Layer 4 of a small transformer language model trained on English Wikipedia (8 layers, counted from 0, width 64).
A neuron adds its activation times its output weights to the MLP's output. To switch it off is to set its activation to zero at one token and run the rest of the model.
A neuron's activation on a vector x is ReLU(weights . x + bias), where the dot is the dot product.

Input weights of the MLP neurons that the questions are about. A number n stands for n times 0.0061.
n0 (bias -0.046): -22 -21 -73 -19 38 12 27 -12 -55 22 -30 -2 30 -26 6 -21 16 10 40 9 46 56 2 -48 2 -34 -21 -36 4 16 -6 -10 -11 9 -15 26 2 26 -25 -27 14 -24 10 -12 17 15 60 -18 -9 -53 56 -31 -24 -12 -46 31 -21 10 16 37 51 -4 -53 46
n18 (bias -0.011): 5 23 18 -5 -30 22 23 -37 -31 56 9 -28 -30 -37 -60 48 60 0 11 -14 -16 -38 33 -1 22 -1 -24 -28 -19 -16 -40 -11 -23 -33 8 -10 -31 0 13 13 65 16 21 13 -16 -9 8 -32 -34 16 6 13 2 -11 -44 40 -19 6 23 1 27 -12 41 24
n19 (bias -0.025): -26 -10 -10 -15 9 50 -3 -25 -29 22 6 -9 6 11 -25 46 52 -52 -29 -24 2 -20 9 -30 -24 30 28 -14 94 -35 -13 42 6 2 7 -49 11 2 8 8 -35 33 -21 14 72 -24 27 -50 20 20 15 -13 -36 29 10 -8 -22 5 -34 12 56 30 0 -9
n47 (bias -0.032): 7 22 -12 -13 -43 18 20 -8 -17 60 4 21 -1 -17 5 10 17 44 -7 -29 -34 -37 14 -33 7 0 -48 42 -42 -23 16 -11 5 -38 -21 -11 4 -36 48 -58 24 20 -2 -4 -46 28 13 -46 -34 35 -27 32 32 15 0 27 15 15 13 13 45 49 23 27
n72 (bias -0.027): -12 -11 19 -49 -5 -29 -33 -10 -45 34 36 -16 -2 -14 0 6 46 -3 0 -16 -32 -23 32 28 -59 26 -36 30 -10 43 14 -39 14 31 22 -29 56 0 -7 -35 1 -31 12 -15 28 -26 31 15 35 -18 2 7 50 -5 38 -4 9 8 -10 39 16 4 3 23
n79 (bias -0.025): 57 5 -2 26 12 0 16 -10 5 36 2 -21 -26 35 -16 -15 -6 22 36 0 10 15 1 2 -27 16 17 0 23 -19 -21 -27 14 -49 -49 -14 -11 24 -34 -10 27 10 16 2 -12 55 37 -21 -13 -33 -63 -13 -5 23 39 -2 -28 -56 41 30 -9 -20 7 -45
n104 (bias -0.021): 1 2 43 -29 -17 83 22 12 25 -19 18 33 18 -57 0 9 -14 23 42 -36 -38 19 27 -18 -29 -39 0 -55 52 4 -13 76 -66 -24 10 -32 18 -70 -5 -3 -25 -50 59 -22 -9 -12 51 2 19 59 6 -51 9 46 21 19 1 -4 -7 1 -23 -23 -37 24
n144 (bias -0.028): 10 -19 -53 -33 -8 21 27 -6 -23 10 21 61 -6 -38 -7 -24 25 -22 -52 27 -14 -8 -32 5 23 -13 -40 8 9 36 28 -1 -22 74 28 7 2 13 29 8 -16 3 -16 13 9 44 -60 13 -3 10 -4 -27 -29 30 12 40 -38 -11 -12 -24 22 15 30 26
n172 (bias -0.047): 8 -31 -19 -64 31 9 -13 -24 28 19 -5 -30 38 -7 -35 -14 -21 -19 12 -95 28 49 36 32 13 -4 48 19 -18 1 -26 47 35 -32 -28 -35 -46 -33 50 12 37 17 8 -32 5 20 -16 -11 54 -54 2 -12 14 -39 14 2 -1 18 60 27 0 69 -1 -30
n222 (bias -0.046): -3 21 -25 -6 11 -11 -1 -32 -1 22 -7 -41 -30 11 -38 49 3 -31 -55 2 32 29 22 14 -31 11 -32 -38 -20 -7 -12 29 3 -4 -4 17 10 8 -18 35 28 25 23 -60 4 -13 -5 -9 47 -56 47 -36 -10 -25 32 -34 -61 35 72 51 6 56 8 -11
n241 (bias -0.026): 20 -15 11 -19 -21 -7 -10 -14 -3 7 -8 -24 41 -25 -7 -1 25 -22 6 -58 42 -11 10 -17 4 23 92 -40 43 -1 63 -60 5 9 30 34 -26 -20 11 -16 -7 15 -18 -12 -27 -31 -8 -83 73 -8 -7 58 -1 -12 8 15 1 8 14 -22 23 17 8 19
n243 (bias -0.034): 16 44 15 20 10 30 -4 24 -18 17 41 -52 -28 -27 24 -29 4 -10 47 4 -17 5 1 -11 9 -13 48 -13 13 30 -53 -6 -35 62 0 32 -7 -11 -61 -32 -16 17 -28 9 25 27 5 40 40 22 26 22 15 -78 20 -14 8 33 17 -20 -34 11 -38 -20
n266 (bias -0.039): -14 -16 33 1 29 8 -42 11 -43 18 15 14 -18 26 -7 17 18 -25 24 -8 9 -35 -15 34 -2 -42 -49 28 -18 17 31 -8 -21 23 10 23 -44 -7 6 -55 -11 60 11 -41 -31 -41 2 21 -23 -3 3 26 15 1 -13 -3 18 42 -5 27 31 24 1 34
n272 (bias -0.024): 40 19 2 -24 -9 53 -55 -19 19 -6 -25 45 -1 4 -56 42 20 -79 -43 62 21 -3 22 19 13 7 -24 -35 35 28 -49 1 -36 -8 -8 12 7 9 31 -5 17 28 -36 3 39 25 -38 20 -71 -27 -20 -13 -62 -16 10 2 14 20 12 -16 28 12 18 22
n303 (bias -0.035): -21 -9 -34 -25 -11 -22 -12 12 -29 17 29 17 -3 6 -4 -1 24 -38 -23 -22 -18 15 -6 34 52 -46 -14 -14 25 50 14 12 18 -7 67 15 -22 -25 7 20 -55 25 3 -38 38 23 -21 -46 7 -27 6 41 -29 -6 -45 -15 19 -26 -7 19 15 22 53 -15
n317 (bias -0.023): 4 -29 -9 -6 -31 17 15 39 16 31 6 8 -6 57 11 -32 -22 -9 33 -16 30 -34 9 -20 -27 -19 20 -23 8 -25 -16 -33 0 -64 42 -17 -9 -48 -6 27 -8 16 28 -3 -24 25 -22 -2 47 -39 47 18 58 5 -6 -22 -21 21 23 -35 -2 -27 -45 -10

Output weights of the MLP neurons that the questions are about. A number n stands for n times 0.0037.
n0: 10 37 16 -20 -41 -1 -36 9 33 -4 5 15 -42 44 -17 2 -26 -7 -30 -13 -11 -54 32 14 -28 66 -1 30 -25 -10 -24 -9 23 20 9 -58 -40 21 30 54 44 41 36 29 -14 -7 -55 -22 4 20 -64 19 25 12 21 -63 19 19 -12 -15 -57 24 42 -26
n18: 0 8 -9 -6 -1 39 2 5 22 7 -1 19 -26 -13 -3 -13 -5 3 4 -14 -4 12 -26 15 7 -11 -16 -5 -52 9 10 3 26 22 -30 -15 21 11 7 -35 34 -30 27 3 -12 -9 -8 -8 30 5 -12 -9 -27 10 -25 27 -18 -30 4 -39 4 12 43 2
n19: -5 -16 -9 21 8 -26 9 21 1 -17 -13 -8 -25 -8 -2 13 17 -5 15 -11 -53 -11 -16 26 -4 12 5 -9 20 29 -2 -1 -12 7 37 3 25 -35 16 9 20 35 -24 25 -11 8 5 -3 14 -8 2 -27 29 2 -6 -27 20 -41 -5 9 -9 -5 -14 9
n47: -3 8 10 1 10 5 -14 20 37 -15 -17 8 -19 -5 -35 24 33 -10 -17 -19 42 -14 0 22 17 8 31 14 -26 17 -5 -1 8 24 17 -2 -9 13 8 14 -10 17 -9 39 -29 -35 26 -5 -17 19 -15 4 -5 -15 16 -1 -19 -43 35 -24 -56 -41 -22 7
n72: -20 -17 9 -2 11 15 12 -6 -12 -15 -53 -1 -5 -16 18 -11 9 -2 -19 1 -5 13 20 30 -5 -26 13 1 22 7 16 1 -5 -27 2 -10 1 3 -9 45 -21 2 -19 -2 6 -10 -8 -6 16 -8 -21 -3 35 9 12 2 -17 12 -2 24 5 16 7 -6
n79: 22 -15 11 -2 7 1 6 -12 -1 -37 11 -7 -17 -27 32 6 -6 -22 -12 14 -37 -15 6 10 -4 -14 -17 21 2 20 21 6 15 17 13 0 18 -28 -8 18 -18 42 -41 -12 15 -20 -2 -20 28 -9 33 -14 9 -1 -19 -24 9 42 -4 -15 -1 22 -28 28
n104: -23 9 -3 19 -15 -22 -8 -35 10 40 2 7 10 5 0 12 -11 30 -20 -22 -22 27 9 -7 49 6 15 5 -8 -18 -12 1 -15 2 8 11 7 0 22 -14 36 -2 6 -30 -5 -11 3 29 13 14 -19 -28 6 -21 -52 12 28 6 -18 -32 3 -40 26 -6
n144: 2 -9 -11 7 31 39 6 7 22 -18 -10 47 1 10 -11 -34 21 -8 -11 -28 9 -1 -28 -20 -2 -2 2 -6 19 -3 12 16 -15 15 1 -27 30 10 24 -1 11 -3 4 -41 -50 39 -2 -13 5 19 -26 -20 11 -34 -18 -11 9 1 2 22 4 -8 8 -5
n172: -12 36 -95 1 -28 1 40 0 21 -11 30 -1 -35 -9 24 -45 4 3 -38 6 16 34 56 -2 24 -14 -6 -9 -4 -20 15 4 18 -28 36 3 -17 -7 -4 -30 5 17 -25 -28 10 7 25 19 -21 37 -53 -30 -27 -4 29 -3 22 -7 29 -1 -18 -27 50 1
n222: -5 8 -10 7 -18 55 -7 6 -21 -7 19 4 -28 37 -5 -22 -4 25 32 -5 -16 0 7 -6 34 7 -20 -5 40 29 31 -35 -5 47 8 -23 -4 17 -14 -19 -5 18 5 -6 -53 -33 56 7 -40 36 -30 38 16 -35 -60 1 -2 1 -1 -25 -10 -15 29 3
n241: 11 20 11 11 -21 -6 -7 -32 36 42 -30 -18 42 -5 -36 20 18 -4 6 -4 -1 29 3 -8 -11 1 30 -21 -61 -9 -19 15 4 -32 -11 -11 13 25 -5 5 2 -18 3 22 48 6 -79 34 -21 -11 10 1 28 23 -8 13 0 -39 7 7 3 17 6 -25
n243: 2 30 -14 6 22 -6 4 16 -17 33 -20 7 -2 -21 8 -23 23 -11 5 -3 -22 -6 -2 -2 -5 9 6 5 16 -37 -17 -17 3 -8 15 -23 12 -1 -7 6 0 9 -2 -5 18 -9 32 11 1 7 -13 28 11 -12 -14 0 -14 5 2 -7 -7 1 11 -19
n266: -1 19 -6 -4 -4 -5 -28 30 7 20 5 14 -37 4 -37 10 25 24 -37 -1 12 13 4 -38 12 -9 1 27 -33 11 -15 -8 53 -37 19 4 1 7 4 18 14 -22 -25 -5 -32 -20 -7 0 1 9 -13 29 -6 7 0 3 9 18 19 19 -17 -15 0 -10
n272: 19 5 -18 6 2 3 23 20 -5 12 -22 -1 -14 -10 -4 -15 -12 -15 -8 7 10 -17 -25 18 -9 15 17 -6 24 17 5 -11 -15 -18 -11 -27 16 -22 -8 11 0 12 25 -7 -20 -7 8 -3 -7 19 -3 6 22 -1 3 36 -12 1 -20 18 11 -14 16 -8
n303: 19 12 -17 -15 -3 -9 15 -24 25 18 -3 21 -24 4 -18 24 4 -1 3 -26 15 36 15 -10 -12 -21 10 -6 -30 45 -49 32 -1 15 -17 6 41 -37 -34 -27 11 4 -12 0 13 2 -24 -10 -8 -28 -9 -2 4 56 41 7 1 16 -4 -18 -23 -1 9 24
n317: -26 -3 -19 20 -22 -13 -19 6 8 4 17 19 -6 7 -10 11 -2 13 27 12 8 28 1 -23 44 -35 8 -13 14 -17 7 27 -4 -2 11 -10 26 -9 -35 -30 38 38 22 -4 37 22 -39 -13 -7 17 -33 -12 21 -22 24 -8 27 3 -28 -21 6 -8 -37 -51

Each question names a token from some text and the token that comes next. It shows the vector x that enters the MLP there. A number n stands for n times 0.042.

Then comes g, the gradient of the next token's log-probability with respect to the MLP's output, scaled to length 1. A neuron's effect is roughly proportional to its activation times (output weights . g). A number n stands for n times 0.0054.

"one", then " album"
x: 12 -3 -9 29 5 -9 -30 7 29 -7 33 -5 -4 47 -12 16 -1 -15 -16 1 -23 18 2 -17 24 77 5 18 -59 -26 -17 32 -28 10 11 32 33 -4 -29 21 -19 -41 -10 28 5 -20 -6 -1 22 -18 8 8 -4 -21 -24 28 -17 -22 -33 -15 -6 -25 -1 30
g: -2 25 -38 -14 -21 -9 -27 7 9 35 0 17 10 -9 32 50 32 4 7 -47 -9 -8 6 -30 -2 13 0 -23 13 -1 32 -8 43 -29 -29 3 31 14 -36 -20 25 -36 25 -19 -33 -21 11 24 -26 42 -23 8 -48 0 26 13 -23 12 -11 3 -6 2 14 20
Which neuron, switched off, lowers the next token's probability most? n243

"ar", then ","
x: -1 2 40 17 -6 11 -18 -17 7 -31 24 -13 21 34 10 4 -8 -24 -9 -4 -30 15 -1 24 -12 61 -1 4 -70 -16 9 47 11 9 7 26 31 -4 -11 -4 -35 -20 4 28 -29 -18 -12 -15 4 -13 6 -1 8 24 -29 23 12 -2 -45 -13 -43 -37 25 32
g: -12 -20 -20 -9 20 -13 0 -13 36 94 -10 -5 25 -6 -8 -17 10 -16 -10 22 -29 36 -13 25 28 13 6 9 -23 -20 -30 6 -21 16 -29 3 -28 1 -8 4 -9 -35 -41 7 -21 -22 6 26 22 8 1 -4 20 29 -21 17 -4 -14 -1 43 27 -39 21 -10
Which neuron, switched off, lowers the next token's probability most? n104

" eight", then " nomin"
x: -14 -11 5 31 -26 -16 -28 19 13 38 10 25 18 42 -22 16 -9 -30 -13 4 0 -9 -17 6 15 71 5 28 -24 -3 -7 7 -4 32 -49 33 33 -46 -4 -2 50 -31 -11 17 -26 -31 -6 -10 4 -9 -3 21 8 -11 -20 11 -1 -33 -37 1 4 18 -1 -12
g: -2 8 -40 -5 -1 14 -24 -33 23 45 26 -16 -18 7 13 19 27 16 -35 0 -4 -33 23 -15 21 -42 -1 -40 -26 -19 12 -11 16 24 3 26 4 25 6 -36 9 7 22 -8 -24 -53 -15 21 -15 47 -17 19 35 43 -20 5 -25 13 -10 -20 16 -9 -1 24
Which neuron, switched off, raises the next token's probability most? n72

",", then " where"
x: 3 -23 2 45 5 26 -25 -15 13 2 34 4 27 38 14 14 -13 -31 22 -37 -22 53 -4 -2 -17 19 43 29 -53 -4 -14 47 -3 13 -13 15 5 -13 6 -1 -5 -20 -1 45 -12 -34 -9 -8 -13 -6 -23 -3 -2 -5 -25 26 -1 -53 -20 -34 -3 -4 20 -8
g: -15 12 -13 -29 -12 35 17 8 -16 18 -10 24 3 39 1 -28 -46 20 -6 -35 1 -22 18 3 -49 42 39 -13 8 -19 -6 -4 -17 -21 20 -53 -20 52 6 20 -10 -10 -20 30 37 39 -17 13 -4 -12 38 -12 -7 9 -23 -1 2 -16 15 15 -8 -30 9 10
Which neuron, switched off, raises the next token's probability most? n79

"j", then "í"
x: 10 -33 34 45 0 7 -5 9 15 -20 32 -11 56 30 2 3 -21 -4 10 22 -19 26 -38 1 -20 25 -12 0 -50 -19 -15 31 -12 11 -49 28 34 4 -30 -31 -8 -23 -13 30 -24 -2 27 1 0 -10 22 -5 -7 16 -15 22 8 -20 -24 -41 19 -30 -12 30
g: 11 -32 5 -19 7 26 20 20 -11 -7 -30 -16 -22 13 2 12 -51 -8 -5 -21 -2 -31 19 1 -44 7 5 31 38 2 0 2 27 10 -17 0 7 19 47 -10 -5 -21 -8 1 -10 41 -30 -27 -31 19 3 47 -26 -29 55 -4 2 3 31 -11 1 23 -48 18
Which neuron, switched off, lowers the next token's probability most? n0

"-", then "lan"
x: -1 17 4 52 4 -1 -30 8 0 16 14 -8 34 29 -5 7 -21 -8 49 -2 -32 12 0 -20 -20 6 36 16 -51 -21 -24 61 -5 11 -26 11 23 -35 -8 12 4 -33 -15 33 -32 -22 23 -6 -8 -10 13 30 -9 -2 -21 23 -6 -39 -26 -36 -8 10 -3 26
g: 3 -17 2 0 -9 27 -7 -7 -11 11 -15 -63 5 12 -13 -24 -27 27 14 2 31 20 20 -2 12 23 10 -17 -4 -37 -13 -9 9 -11 -19 64 47 -12 5 21 9 -27 -4 -7 36 -20 -29 4 21 17 -20 3 15 -46 -46 29 -27 27 -6 4 16 34 -35 5
Which neuron, switched off, lowers the next token's probability most? n104

" the", then " Pri"
x: -21 0 -3 48 19 2 -30 20 13 1 28 -5 15 32 -1 33 7 -30 19 5 -21 11 -15 5 7 40 20 -2 -69 10 -20 32 10 22 -20 14 42 -15 -3 -30 -11 8 2 20 -51 -40 6 -18 -21 -2 -9 23 -11 -37 -30 16 0 -36 -31 -9 5 11 20 24
g: 15 33 0 1 43 -46 -9 -5 18 -23 -14 10 7 -2 -2 46 24 16 -53 4 -22 -13 22 -12 16 -31 18 -13 -30 -17 -15 8 11 -9 -4 -30 -31 -33 8 -2 -34 54 4 -9 -9 22 -4 15 -30 4 -11 -4 26 44 45 -30 -12 26 22 32 -15 -5 -5 -9
Which two neurons, each switched off alone, lower its probability most, in order? n266, n47

" the", then " Russian"
x: -5 5 -10 41 5 16 -20 24 10 9 25 -6 5 32 1 25 0 -31 21 -12 -11 15 -20 21 -1 47 26 -2 -59 23 -27 28 1 30 -11 4 32 -21 10 -21 11 8 0 21 -52 -62 4 -15 -26 -6 -11 18 0 -29 -32 28 -13 -44 -32 1 12 6 8 6
g: 43 22 -11 7 -2 24 -11 -2 -12 49 3 -5 20 -13 -13 -8 37 34 -29 0 -36 8 -10 -16 6 -7 36 -47 -33 -13 28 -26 5 -43 28 -12 4 -13 -5 -14 31 40 -19 -2 36 -40 -7 4 -14 39 9 -21 -3 26 -16 -24 -22 2 7 19 -13 21 14 -42
Which neuron, switched off, lowers the next token's probability most? n266

"air", then "s"
x: 7 3 2 21 -8 10 -28 -24 19 17 26 9 17 14 15 18 -1 -28 4 8 -21 9 4 10 -18 78 -2 19 -27 -27 -46 42 -35 28 9 22 38 -32 -27 28 -18 -10 -25 31 -5 -38 17 12 -2 -1 4 2 -9 23 -41 6 23 -16 -50 -18 -14 0 -17 -13
g: -10 27 -11 32 0 -28 0 -15 6 3 2 43 -34 4 -13 9 -26 27 22 7 -29 -9 13 52 -27 -12 0 -10 23 29 38 -48 -15 24 -3 -13 -16 25 -28 3 26 36 -13 2 -20 11 -11 24 42 -12 7 2 -25 6 -35 -23 24 16 -34 -41 13 -5 -42 13
Which two neurons, each switched off alone, lower its probability most, in order? n19, n104

"iat", then "us"
x: 6 -2 -5 22 -18 -12 -10 0 13 -25 26 9 26 33 -23 16 2 -13 -2 0 -7 2 -30 -1 22 63 -31 0 -45 -32 -2 38 -23 50 17 10 57 -1 11 24 -14 -60 -7 43 -18 -11 -11 1 1 -17 9 19 4 4 -33 0 -10 -16 -44 -3 -19 -32 9 23
g: 5 19 -29 2 89 -25 -20 -20 2 -9 -12 3 -11 -30 8 -11 -57 7 18 -25 -26 16 2 42 7 1 -40 -28 16 14 11 -4 -18 -2 -35 -5 12 10 24 5 -9 8 -1 15 -2 -8 -13 50 16 27 -2 7 2 -15 -45 -28 -20 6 26 9 31 9 19 14
Which neuron, switched off, lowers the next token's probability most? n144

" album", then " that"
x: -27 -14 6 16 -12 -6 -17 25 38 13 3 -10 0 43 7 22 -2 -25 9 -11 -15 12 1 10 7 55 19 28 -35 -44 -27 39 -19 36 -34 -8 26 -38 -10 15 -2 -39 -19 19 4 -2 -1 21 19 -5 -9 4 -41 13 -39 14 -16 -45 -21 -3 -7 -7 34 30
g: -35 -10 -31 27 -15 -1 16 -29 -49 -57 -17 -7 10 17 -16 4 -10 -11 -12 30 8 -6 -7 -9 9 28 -12 -57 27 -46 4 11 16 7 28 -57 -8 16 29 24 4 12 5 37 27 6 22 21 14 -29 -1 -22 29 -1 -12 -3 -4 0 16 15 10 28 34 -18
Which neuron, switched off, lowers the next token's probability most? n19

" University", then " ("
x: -9 -18 -3 31 -1 -14 -17 -7 20 -5 -4 7 17 40 1 38 -8 -1 -2 2 -29 30 -29 16 -37 49 52 12 -44 -11 -25 28 -5 26 -29 37 29 14 -12 -11 2 -31 -5 26 -36 11 3 7 -10 9 -15 -2 -8 16 -37 33 13 -50 -18 -30 -28 -30 29 9
g: -15 -5 8 63 -7 -27 -38 -32 17 -32 47 11 47 -24 26 3 13 -4 -16 35 -47 0 26 -12 8 -17 -14 0 14 14 -12 17 2 -28 14 -47 -9 -18 18 -12 17 -17 -15 -19 31 16 -14 9 17 2 31 -17 1 -2 35 -26 23 -13 -15 -26 -18 -19 20 28
Which neuron, switched off, lowers the next token's probability most? n79

" home", then " with"
x: 6 -21 -8 40 -25 10 -8 28 31 21 3 -5 31 33 -5 3 -11 -22 28 -7 -13 14 -15 -6 -13 73 1 13 -47 -12 -58 48 -15 14 -14 27 25 -8 -27 7 -3 -20 -26 15 -13 -15 1 -19 -18 18 -16 19 -5 9 -44 47 -3 -23 -33 -7 -7 -6 21 0
g: -47 19 -19 -21 -32 9 11 8 -39 -5 -1 -9 6 22 38 -54 -31 -7 -16 -7 -39 -24 1 -16 6 34 13 -21 28 -6 14 38 -10 -25 -25 -42 20 33 -14 19 12 -30 12 7 22 21 -20 41 8 16 20 -21 -5 34 -23 -17 18 21 -9 2 22 9 24 27
Which neuron, switched off, raises the next token's probability most? n47

"uta", then "ll"
x: 27 3 -1 9 13 -26 -28 5 38 -30 20 -2 25 21 -28 8 -1 -1 -45 16 -7 1 -11 -1 22 59 -26 5 -53 -24 -12 29 -31 38 0 2 66 -7 12 6 -17 -31 4 33 -7 -2 -10 -9 31 -6 6 21 0 5 -48 4 11 -28 -35 -27 -23 -1 6 22
g: -10 -28 -16 -17 0 -22 1 5 34 -29 10 46 -18 7 -10 -10 0 -12 26 19 -13 32 33 28 62 -31 19 26 -2 39 -14 1 0 -3 4 -27 -32 14 -14 2 -40 20 -27 -17 -10 17 11 2 33 4 -8 9 -25 4 -34 -35 24 -6 3 23 0 -57 31 -19
Which neuron, switched off, lowers the next token's probability most? n144

" h", then "ip"
x: -8 -17 6 38 5 -13 -32 39 16 -4 15 -26 16 42 9 32 -25 -15 12 5 -21 -17 -16 9 16 59 -5 22 -66 -30 -32 36 -12 39 2 20 12 -33 -7 17 1 -24 7 28 -28 10 -8 -7 16 -1 2 25 -24 -14 -28 23 -3 -1 -11 -43 7 9 -29 -2
g: -3 -14 39 25 -9 -12 6 15 34 7 3 16 -20 27 18 -15 7 -7 17 25 -4 -28 9 -58 26 -12 -25 27 -23 4 4 0 7 -2 -2 11 22 -33 18 33 -5 0 -46 -29 33 1 23 -12 -48 15 5 -39 13 7 9 19 2 44 7 0 -24 -64 -12 -30
Which neuron, switched off, lowers the next token's probability most? n317

"yp", then "erson"
x: -19 -8 12 21 13 -11 -3 -6 3 -6 28 24 25 20 -3 23 -17 -38 13 9 -18 -5 -15 -3 -12 63 -8 13 -80 -26 -1 6 -3 -2 -23 24 62 -22 17 11 -27 -18 -28 31 13 -1 23 -23 -16 -22 4 34 -4 -1 -25 5 7 -31 -47 7 -16 16 0 46
g: 3 -11 14 -36 26 46 -6 4 -22 -4 -32 -3 32 -6 -19 33 7 9 34 6 4 -3 23 29 -29 -27 -9 -2 -38 -14 -45 11 31 -3 15 20 0 -18 6 -8 -33 3 15 22 -22 18 -30 -17 -14 5 -12 33 3 -14 41 -20 1 47 48 17 -33 -32 -35 -5
Which neuron, switched off, lowers the next token's probability most? n47

"\n\n", then "Be"
x: -27 9 4 30 -41 0 -12 8 45 -55 32 3 -30 36 36 7 -4 -28 4 -14 -2 7 -2 1 -13 33 -17 14 -46 11 -12 35 10 42 -22 18 20 -12 -2 23 26 7 14 28 -28 -18 5 -12 -4 -19 11 -12 12 2 10 -3 -28 -38 -42 -24 -23 18 26 -8
g: 12 3 2 -17 18 -4 -6 25 -32 -17 -34 17 3 10 -11 5 20 -31 4 -7 28 -8 4 -16 -30 -26 35 4 23 -13 -36 30 22 22 35 -22 -34 5 -2 47 -64 26 2 -9 31 19 32 -35 -33 -13 12 -12 -27 15 17 -20 -8 7 34 31 -13 -32 24 -8
Which neuron, switched off, raises the next token's probability most? n222

" and", then " be"
x: -7 5 10 12 -12 32 -21 11 10 22 37 -6 19 17 4 28 -23 -48 13 -21 11 10 -11 -5 17 53 19 27 -51 14 -22 24 -23 33 -11 32 3 -19 11 14 -51 -4 1 8 -48 -18 9 -25 9 -18 -12 29 -7 -20 -34 25 3 -27 -16 -47 -9 16 22 -3
g: -28 -13 -15 -18 -1 21 36 13 80 -11 -27 -4 -30 -1 -3 -48 12 38 4 -44 31 6 -35 21 19 -2 14 -8 -40 -1 -15 -5 -18 1 26 -11 13 9 -31 17 -31 27 -23 34 10 17 4 -3 -11 -8 -6 -5 -4 12 9 -20 -15 16 38 12 9 -30 -17 32
Which two neurons, each switched off alone, lower its probability most, in order? n303, n172

"cious", then " h"
x: -14 19 -3 -4 16 -14 -8 -18 19 -1 13 -10 7 27 -13 41 9 7 1 -18 -33 -18 15 -2 12 81 12 31 -43 -16 -26 27 -6 24 6 13 57 -44 -15 7 -31 -32 -13 22 -10 -20 3 -28 2 13 -5 16 -5 -2 -58 42 20 -13 -19 -21 -3 -19 18 -12
g: 9 18 -24 -3 -40 14 9 -1 10 37 32 -18 24 -13 6 19 21 -19 -28 -12 24 3 -12 -24 35 -25 6 -8 -45 20 12 6 2 5 -1 -7 5 1 -23 -57 42 -21 26 -14 3 -11 57 26 -26 28 -2 -42 -30 10 29 4 -49 -14 -1 6 -19 4 17 22
Which two neurons, each switched off alone, lower its probability most, in order? n18, n47

" and", then " generation"
x: -9 11 21 27 7 33 -27 1 -4 15 28 -20 12 25 -3 23 3 -46 21 -24 -2 13 4 -3 13 45 35 35 -43 5 -11 34 -21 22 -3 35 -8 -21 3 10 -43 -17 3 13 -56 -8 5 -15 14 -8 -15 26 -13 -20 -43 19 -3 -41 -31 -41 -5 5 30 0
g: 29 -7 -20 5 -32 -7 -20 -14 49 68 -14 -27 13 -14 16 5 43 38 -6 5 10 -31 14 -10 -26 35 -19 10 -59 -8 15 12 3 -14 11 -14 17 -33 -24 -14 33 -6 -27 -16 2 -34 16 13 -4 1 -1 -8 -9 16 -10 0 0 55 -34 -1 13 -4 22 -3
Which two neurons, each switched off alone, lower its probability most, in order? n241, n303

"ship", then "."
x: -5 -3 0 32 -14 3 -22 -7 34 18 39 15 9 24 -1 7 -14 -26 16 -19 -6 -7 -24 15 10 77 11 13 -68 -20 -30 19 -32 23 -13 17 24 -2 -28 9 -6 -3 -26 10 4 -22 29 12 15 -9 -15 10 21 9 -46 26 19 -11 -39 -50 -19 -15 10 11
g: 14 -26 -37 -19 20 7 32 0 -15 44 -3 -17 47 -17 13 -17 -5 -11 -25 -44 -6 24 -9 -8 -1 -6 10 20 -9 -10 -35 26 10 36 -9 34 -8 1 17 7 -19 -8 -35 -1 -24 12 31 30 -20 -32 15 -29 -3 5 14 26 -21 -27 56 28 26 -46 1 -5
Which neuron, switched off, lowers the next token's probability most? n243

" the", then " rank"
x: -7 2 -10 10 -5 -5 -24 30 17 17 25 22 9 22 -4 25 -22 -38 21 0 5 -7 -25 42 11 39 26 -19 -50 11 -14 15 25 0 -22 16 24 -2 15 -28 6 15 -1 29 -44 -47 -1 -37 -34 -19 8 13 -4 -26 -11 46 -5 -44 -37 16 7 9 5 15
g: 24 -33 -22 -10 5 -2 -19 1 10 -18 25 -20 -11 -11 -26 -4 22 18 1 -11 39 -33 1 -2 28 9 -11 20 -36 54 17 17 -34 24 6 8 -20 -22 6 -42 11 22 -12 -11 13 -42 41 11 -3 37 9 -7 12 12 -17 2 -27 15 34 -44 -21 -5 53 -31
Which neuron, switched off, raises the next token's probability most? n241

" and", then " adj"
x: -17 5 10 21 -2 27 -34 6 0 5 23 -21 4 28 6 37 0 -33 12 -31 -9 11 7 -4 19 41 39 35 -44 -4 -2 39 -24 30 -3 35 8 -36 3 7 -42 -18 -1 10 -46 -20 13 -12 6 -11 3 17 -10 -11 -46 20 5 -45 -26 -41 -3 12 36 2
g: 13 -31 -29 -20 28 -21 30 27 6 17 8 6 -38 -17 -14 -24 -19 17 19 11 -12 37 -9 3 21 -20 -21 -19 -3 49 12 40 20 4 -10 20 -19 2 -52 -19 -23 51 -3 -3 -36 -29 4 -8 -42 6 -19 16 4 -12 -3 22 14 -16 4 43 -26 2 26 35
Which neuron, switched off, lowers the next token's probability most? n303

" some", then " found"
x: 7 -2 5 25 22 -27 -17 10 13 5 0 -24 -16 35 6 30 14 -20 4 -16 -6 11 -22 6 -14 77 -26 21 -60 22 -16 39 -9 28 11 16 26 -18 -18 10 8 9 22 6 -55 -8 10 -22 -13 -33 -25 13 3 -24 -48 15 -8 4 -17 -31 -2 14 35 5
g: -18 1 -25 4 -10 -4 75 -26 30 14 7 -17 -35 -5 -23 -16 11 -36 -31 35 12 39 1 13 -7 2 -3 -11 -31 -14 2 3 -3 17 19 -24 13 -15 22 27 -13 19 -16 19 28 21 5 12 56 -18 -12 -51 13 3 -5 -16 13 -12 13 -23 -40 -7 38 -21
Which neuron, switched off, lowers the next token's probability most? n18

" f", then "ift"
x: 4 -27 -8 21 23 -9 -8 13 14 2 26 4 -5 55 1 11 2 -42 5 28 -2 -4 -33 21 -7 45 -13 15 -62 -1 -34 25 32 11 -12 48 12 -18 15 -6 19 -43 -12 38 -41 15 -32 -22 18 -2 2 10 16 -8 -29 13 1 -12 -13 -46 -19 4 -22 7
g: -44 11 22 14 -24 12 17 -6 -2 5 1 -2 12 -51 -28 22 24 11 27 1 30 -44 -62 28 -16 -16 10 10 22 0 22 5 28 31 21 -19 -6 -16 -21 -10 9 12 2 55 -12 -10 33 -19 -13 -1 -11 -16 -3 1 18 -59 29 -21 11 -4 -11 24 -33 1
Which neuron, switched off, lowers the next token's probability most? n317

" which", then " chart"
x: -9 -22 3 39 -4 3 -17 25 8 -2 28 -23 2 41 14 7 14 -35 -4 -25 17 21 -7 -3 14 79 -3 16 -74 33 -41 23 -7 22 -22 -6 29 -11 15 13 -5 12 -3 15 -36 -5 -5 -3 -3 -12 -28 12 -6 -22 -20 2 -19 -17 -35 -37 4 11 30 8
g: -15 -10 -38 -18 -6 -9 3 12 9 77 13 5 -23 12 -31 13 46 11 -49 -7 23 -34 33 22 15 -16 12 -18 -26 -10 13 11 -17 9 23 16 -13 13 -13 -38 6 37 -9 -9 -9 -27 0 10 22 22 -31 -7 -3 1 -2 -20 -13 31 33 -9 -11 -49 7 32
Which neuron, switched off, lowers the next token's probability most? n172